Layer 4 of a small transformer language model trained on English Wikipedia (8 layers, counted from 0, width 128).
A neuron's activation on a vector x is squared ReLU(weights . x), where the dot is the dot product.

Input weights of the MLP neurons that the questions are about. A number n stands for n times 0.0011.
n28: 48 125 102 -124 148 126 215 28 6 -198 -109 -38 -126 58 -10 -55 75 -13 -101 -65 47 113 67 92 -23 65 92 -12 193 88 -111 -150 49 -65 128 -19 -29 -77 -128 41 42 -105 13 144 131 -88 43 -29 25 -31 -135 -92 63 164 13 164 -241 -68 -172 -65 -34 -58 -3 -141 -6 -13 -255 159 -16 26 -157 -232 69 80 -152 -118 -180 -15 203 -77 154 161 20 -81 27 -49 49 17 22 -129 29 47 -44 -51 -149 101 186 149 30 79 -33 47 0 76 -130 3 -83 -151 -109 17 -63 22 231 107 -13 98 76 42 -262 19 25 254 26 -81 157 -43 -22 0
n172: 48 6 -148 -63 17 10 -95 70 128 -18 93 7 93 -147 -109 14 0 57 -20 103 -97 97 102 137 198 -174 -129 226 -31 225 136 -7 17 -192 -53 -98 -14 -192 32 84 -139 145 -44 -20 7 -70 46 -127 -208 30 -151 -49 -57 -127 7 -24 30 -153 -68 93 -177 111 14 -42 -81 38 -165 -17 20 -163 48 -71 -4 -10 124 142 40 -108 34 -53 -7 44 -152 34 272 67 -196 -115 220 113 79 -175 -189 79 116 -141 80 -74 39 17 38 -39 70 7 -82 -107 14 -167 126 14 10 33 -101 200 -229 91 -124 51 -84 -48 -237 -3 100 347 -240 77 20 72
n289: -79 62 -203 -3 20 -79 -68 -36 306 -77 183 29 -179 -202 -65 -14 73 -162 -10 80 -33 -20 218 82 64 -98 -115 7 -209 80 -56 86 115 -176 53 -64 48 -147 -43 74 56 180 -3 71 -49 54 -56 -17 27 -53 -182 -45 -30 -54 150 220 -57 108 58 -186 -47 -65 0 -87 101 -21 -52 114 3 167 -58 88 -172 282 -134 54 -264 29 -86 39 0 81 228 0 99 39 -76 -25 134 155 -335 -149 -44 -108 53 145 81 24 -39 -10 0 29 -56 -125 -331 -10 161 -68 27 60 94 -57 132 10 -140 39 -61 -123 -150 -102 51 69 -118 210 70 59 -47 0
n350: 52 11 -218 3 21 40 3 45 -105 0 158 -86 31 -144 -98 -234 72 -124 60 116 -105 -84 21 73 16 -117 43 -69 -52 92 -97 51 -16 53 97 -45 149 28 -39 -6 143 210 -39 204 -31 -96 44 -46 94 93 43 -179 -100 51 -96 -6 -39 12 0 108 -30 -172 -67 72 79 74 12 -196 -18 3 113 128 13 94 99 91 -52 143 28 -38 -240 64 78 -226 6 -139 -139 32 87 89 -21 95 88 0 101 154 0 -233 47 67 -13 -16 -209 -94 -92 -102 162 -80 74 -67 24 33 -181 71 15 114 -199 -199 88 134 -125 40 140 46 -128 -47 72 86
n470: 40 47 -21 -48 -40 -122 -27 -174 196 212 -10 182 207 64 -74 -170 17 -3 40 118 327 -165 37 87 -63 -311 -77 26 74 22 -17 32 -17 -121 90 77 -48 -44 -103 -70 -45 -100 113 -24 176 -59 -189 -105 -166 23 -197 59 0 80 -85 -105 127 -202 157 95 16 -129 -174 -10 -26 -7 14 -3 89 -17 37 77 139 225 -95 23 78 -103 -20 -165 115 100 -82 58 253 69 -119 167 -116 -199 -24 20 100 -7 85 -86 149 60 125 -10 80 18 -3 114 109 75 138 -64 -101 185 -37 -40 -55 -120 -152 -110 113 -51 7 -138 80 -7 7 7 -65 255 174 -68
n634: 20 109 -42 -151 -39 199 82 32 -13 -37 -83 -11 -133 -63 82 -53 -224 -176 -36 -93 165 -97 174 -107 38 17 167 -39 89 37 -124 3 30 67 105 231 43 -66 42 130 225 -75 -91 -98 142 45 89 10 -101 -151 -242 14 39 159 -34 186 29 -30 36 -60 -58 192 13 -81 0 174 252 -13 -64 46 72 151 -47 -43 43 56 -157 -88 -103 10 -126 -98 203 3 22 -156 -73 -31 10 -174 -83 38 -26 -216 -51 -10 6 98 -78 163 95 -132 -202 130 165 -53 171 -16 -99 79 -39 -165 -20 -33 43 35 -331 -102 17 75 -147 3 -13 0 -144 54 77 123
n645: -23 60 -70 103 209 269 -232 -64 194 -44 8 50 269 -132 89 -241 -197 65 221 -49 -4 8 -12 70 -56 275 227 11 85 -15 87 117 51 38 143 -23 -16 66 -330 -80 -177 4 91 -135 -44 125 303 -50 53 -136 78 -139 -84 126 -121 74 -215 -157 -104 -242 -61 -41 -200 -142 132 -4 -39 -71 0 -158 201 66 -87 -112 8 -12 29 30 47 44 144 8 -33 -262 22 -56 -133 122 -95 -144 -178 60 42 12 150 -53 342 225 -92 92 44 -118 -47 115 -52 43 93 -81 -198 140 50 53 -149 263 35 -119 -95 105 -59 -116 -38 -151 43 -90 -43 43 230 -117
n711: -48 0 -274 201 -13 -27 -41 -26 224 70 159 102 212 27 47 -14 159 70 3 -66 57 93 -105 -189 -187 -155 40 152 -123 -58 -142 18 69 -175 -119 -27 -137 -143 54 13 -80 206 53 102 -10 -30 273 3 -178 -259 -79 -66 -162 90 -135 -38 175 -76 64 21 -30 123 -101 -125 10 24 223 162 -366 -71 193 -10 -115 -3 -24 -57 -57 36 58 39 147 23 90 45 -64 -10 -48 239 -60 49 -71 79 17 -68 89 10 -20 -34 -98 -91 -77 -196 24 101 0 -65 65 -44 105 18 -40 -73 52 110 -54 10 -20 75 -212 58 -98 113 -41 229 -90 -24 152 -89
n730: -114 89 -30 -69 101 -122 174 -107 14 183 107 -92 143 -160 -14 -96 25 -60 241 55 -80 38 42 -27 18 -169 275 273 182 191 -123 -126 -69 -31 77 -46 32 107 -7 126 -36 4 199 -103 55 -83 76 -43 -70 24 -168 25 -116 -14 182 21 32 -83 -77 14 87 27 -92 -243 84 -112 -136 61 -56 85 219 -129 -62 -88 -100 109 -113 -34 -4 -63 164 -28 200 -208 -3 -7 82 -34 -156 -37 -114 86 -63 -19 -38 -367 -73 200 -37 -204 171 45 -210 -109 55 11 43 96 224 99 -129 129 51 180 85 58 84 -114 -22 -166 -148 18 -65 25 -199 65 131 -79
n820: 155 85 -69 -116 20 -66 -118 12 193 210 87 -35 185 -278 -77 -53 -41 28 56 -40 -40 8 118 113 -114 -234 134 111 168 254 138 -132 13 -16 273 -189 0 74 -477 -20 -29 182 176 -20 -79 240 -71 -201 -56 160 70 -4 -53 -56 -43 0 121 112 -4 33 172 70 73 -121 -252 -17 -296 128 -88 146 -138 -62 -159 -61 54 -8 -129 62 45 26 168 -48 -48 -66 -126 113 -103 112 -120 -59 45 32 44 43 360 113 64 16 -109 -360 -46 -99 -104 109 -170 12 -118 -286 -180 118 12 124 41 165 45 145 48 -33 -134 -142 -194 225 -294 -115 -37 -75 -95 -41
n986: -48 22 -140 131 98 -104 -122 6 -67 -46 110 21 36 -81 -276 65 66 13 -60 119 38 -32 -173 -96 -80 -51 -112 13 84 -109 -43 44 -40 19 46 -64 182 -346 -27 -28 -154 249 16 202 83 -66 -41 19 -25 -94 55 50 -67 76 0 -71 96 -66 118 -104 -85 169 48 -105 31 -13 29 85 -148 45 -29 37 -156 282 133 13 27 154 94 134 -65 -22 -113 -130 187 129 -156 -125 114 40 3 28 166 -20 -78 -63 70 248 96 -220 89 20 36 -77 -171 -52 -145 64 -6 40 -200 104 26 13 0 -49 0 -103 -33 -48 10 123 -92 110 161 99 -169 -32

Each question shows a token from some text and the vector x that enters the MLP there. A number n stands for n times 0.012.

" of": 60 -348 37 83 3 15 28 -61 -54 73 3 -91 -18 55 -34 109 3 115 -100 -197 28 145 -122 -15 12 -26 -8 -29 -53 105 66 19 23 16 23 -57 19 -24 93 3 -20 -174 24 -2 -52 -101 40 254 185 -11 25 141 -12 0 68 71 -30 -171 -25 60 -63 13 61 -12 3 -98 86 54 -53 103 -150 3 -116 -94 -27 -69 -5 -19 -49 -55 -71 12 5 1 125 -157 -1 106 -92 -21 23 -11 -48 85 40 -26 -193 38 147 -117 82 69 -58 15 -6 40 3 24 -64 -20 112 32 41 34 2 -47 118 46 12 -47 207 13 -34 78 36 56 -31 -107
Which neuron lights up most? n986

" then": -2 -262 66 -188 -27 108 13 -87 -63 81 52 -206 33 -59 -137 116 80 68 64 -38 56 169 39 23 -29 108 -22 30 -84 -169 -141 65 -6 -16 114 150 14 29 -101 -136 -21 -28 24 -54 -144 72 5 135 157 -24 62 -82 97 -137 68 6 -21 103 15 -82 80 -1 -26 28 88 109 44 4 12 33 50 20 11 16 -130 73 39 101 14 -65 20 -3 -58 -8 13 -102 159 -77 -71 99 -150 -68 -56 86 -121 86 29 -13 -56 -27 45 23 -1 -6 -98 307 25 -29 -17 -128 -53 64 42 -80 -53 45 -130 92 -92 102 -40 30 151 -11 36 -128 34 -103
The most active neuron and its activation: n289, at about 0.55

"and": -81 -293 60 -42 -72 -98 129 34 185 31 -30 -167 9 -111 -15 182 18 190 80 -30 -30 -77 -15 -15 -55 159 -39 -4 6 3 -58 103 4 67 77 92 -20 -15 -100 -61 -33 -7 -44 37 -92 94 -68 62 38 19 52 90 19 34 -63 -58 -118 82 -18 -70 -89 128 9 -117 169 52 -111 59 125 -17 -59 19 -31 11 32 -140 -87 22 -32 -40 56 34 -165 146 -54 39 19 -71 -39 -245 64 81 20 -99 -13 153 -82 134 40 -63 53 118 14 -37 -5 -16 84 49 -35 -124 0 -9 130 -7 -71 8 101 20 3 -61 -42 -155 102 77 -33 -44 -104 242
Which two neurons fire most, strongest first? n28, n986

",": -16 -414 33 44 -13 -13 77 24 59 25 100 -119 16 74 -10 28 84 -57 -32 0 -204 122 15 46 -42 117 59 -59 -42 -83 -69 19 -11 -18 -2 -123 97 -38 -38 -14 -123 13 -89 -46 3 17 -68 201 284 34 173 -5 22 -72 -28 -29 -63 25 -2 -1 -52 -139 -111 -12 -39 47 -110 51 30 -30 -8 -1 97 -77 160 23 64 -8 -46 -4 53 30 0 16 86 -49 53 -41 65 58 -5 186 0 26 11 43 -131 -90 -32 -4 -20 -49 -77 36 70 117 -23 2 50 39 138 9 10 18 -3 44 -31 -3 -27 -6 20 20 -63 -49 -39 -59 -30 10
Which neuron lights up most? n350

"en": -22 -237 -49 23 -37 71 -69 -188 -146 56 -145 -179 96 -13 110 43 118 -15 -5 29 33 87 -9 53 112 21 15 41 -13 -102 -21 85 -28 2 14 211 -196 134 255 44 -70 -26 -12 -105 -119 66 -19 141 -19 -111 89 138 51 -35 121 -111 -101 78 -32 -14 -168 55 7 -33 35 1 -71 82 -13 10 -34 -43 31 -42 -3 14 49 50 -20 12 -83 80 -1 96 78 -181 30 88 32 -35 -2 -97 -141 67 15 155 -24 -58 88 56 15 122 -36 -33 192 -58 -46 -34 144 -86 21 -91 58 87 -97 -44 -59 84 -76 -31 -129 98 -125 23 75 104 -151 85
Which neuron lights up most? n172

"aw": -99 -224 134 -3 -124 -4 -93 25 46 94 66 -85 12 91 224 49 49 66 -118 -142 33 39 -29 27 -90 -33 -22 -54 -150 93 -107 77 20 71 127 41 35 104 -88 -9 -108 -81 -24 25 -105 -8 -104 -67 124 75 4 36 45 -34 114 -141 -34 -46 -15 130 -78 -20 155 -35 -55 -137 -69 25 0 -169 210 17 89 58 -127 -33 52 16 150 -72 66 -46 -74 -67 39 -98 29 142 -39 -85 31 58 3 92 -35 -123 -25 83 -109 -13 6 -13 -7 123 120 266 -1 44 -38 3 -147 -67 75 37 19 -75 97 47 21 -10 -17 13 -10 22 -31 -154 39 178
The three highest activations, in order: n470, n730, n645

" bec": -27 -167 52 -43 24 -11 -175 -67 -69 152 32 -120 -70 24 -26 127 216 35 -7 -105 -122 42 -32 45 -62 151 162 -7 -16 -136 -68 -112 4 -95 153 46 99 33 44 93 -21 -155 80 -121 110 15 -53 135 7 81 -44 114 -60 -113 81 -58 -10 -39 -40 72 44 -6 -28 -50 -51 215 9 3 42 -104 -21 129 1 29 -8 -105 -80 -12 -120 -108 55 120 -63 -22 62 -73 36 -110 9 90 35 -90 103 -9 -83 34 -101 67 80 -119 -120 44 5 -96 59 238 120 37 33 9 -35 234 30 -101 -142 16 -63 -82 -76 44 61 -29 95 133 -33 -124 108 -27
Which neuron lights up most? n730

"'": -61 -227 -138 -42 20 125 42 122 -210 -61 8 -121 -38 68 -83 90 -33 50 -10 54 39 31 131 83 -77 140 -4 -83 64 -192 -187 -42 -122 -41 -82 -40 -65 124 43 109 -13 18 20 -95 -61 8 69 114 184 116 -15 103 130 46 10 119 -189 -6 -99 34 -65 -192 19 67 61 -47 -17 135 -102 88 53 17 4 25 -79 -1 -58 -64 107 82 -5 -67 8 114 59 -88 120 -76 44 -1 -48 90 -39 62 -12 28 -104 55 -4 -153 7 44 -48 13 187 93 -21 -42 -18 -7 1 129 -70 -162 -43 40 -33 -12 22 29 130 -44 5 -94 -16 -89 -18 -9
The most active neuron and its activation: n28, at about 1.6

" L": 86 -398 -127 -55 -122 95 49 -135 -129 68 5 -140 44 40 52 -32 7 47 57 -31 -9 -11 -41 -89 75 81 -121 -7 -141 -84 -22 54 -42 -56 69 -100 -93 -12 138 97 -6 17 -55 -29 -13 67 90 170 -31 10 -28 47 -24 -16 100 -57 10 88 -41 34 39 -85 28 261 -37 16 -31 61 82 -4 45 -166 114 -38 120 6 21 81 -23 33 -17 -16 114 -122 -2 -31 154 -68 9 -39 97 -97 -42 178 -27 75 18 -4 -3 214 -73 1 11 22 106 -10 97 -21 8 11 26 -26 -13 -121 -22 -80 27 29 -50 42 -15 17 129 -42 -13 -87 91 75
Which neuron lights up most? n350

"at": -18 -345 164 38 -13 20 28 15 70 2 -8 17 -47 -34 -35 129 -29 2 -64 -39 33 52 -8 0 5 -5 -110 90 89 -50 41 -58 -5 -91 -74 -18 -33 101 139 29 80 24 27 17 -133 80 27 -41 101 -64 -17 48 -153 -29 20 95 -68 11 77 44 -21 27 59 96 -23 -93 -163 -23 -10 -103 -10 20 13 -171 79 -86 -78 102 70 -17 7 199 71 -5 -26 -34 129 -81 -72 4 17 36 91 250 15 -21 -49 -63 -122 60 -136 157 -138 29 -25 157 -43 -58 -106 6 125 -75 131 62 -49 -63 173 -67 -20 -21 73 -182 -15 19 9 26 -150 115
Which neuron lights up most? n28

" l": 68 -222 31 -95 -84 1 9 -130 19 140 84 -190 -16 85 12 88 -29 96 167 31 42 4 97 -14 38 28 -153 -33 -31 -112 -20 -76 -14 -142 172 -173 -87 -78 113 69 67 24 -52 -138 -193 115 49 99 73 11 -12 17 -101 -38 146 -74 23 -19 -80 138 -42 14 36 115 -78 34 -18 26 16 -43 85 -70 177 -32 38 68 122 -48 -115 -99 50 -56 91 -148 -108 -95 116 186 19 -205 87 -65 -59 204 -42 -62 54 -12 15 52 105 -24 122 -32 64 168 62 -111 -14 75 14 11 60 -109 20 -108 15 81 -7 -2 -32 3 92 14 -71 83 -77 65
Which neuron lights up most? n470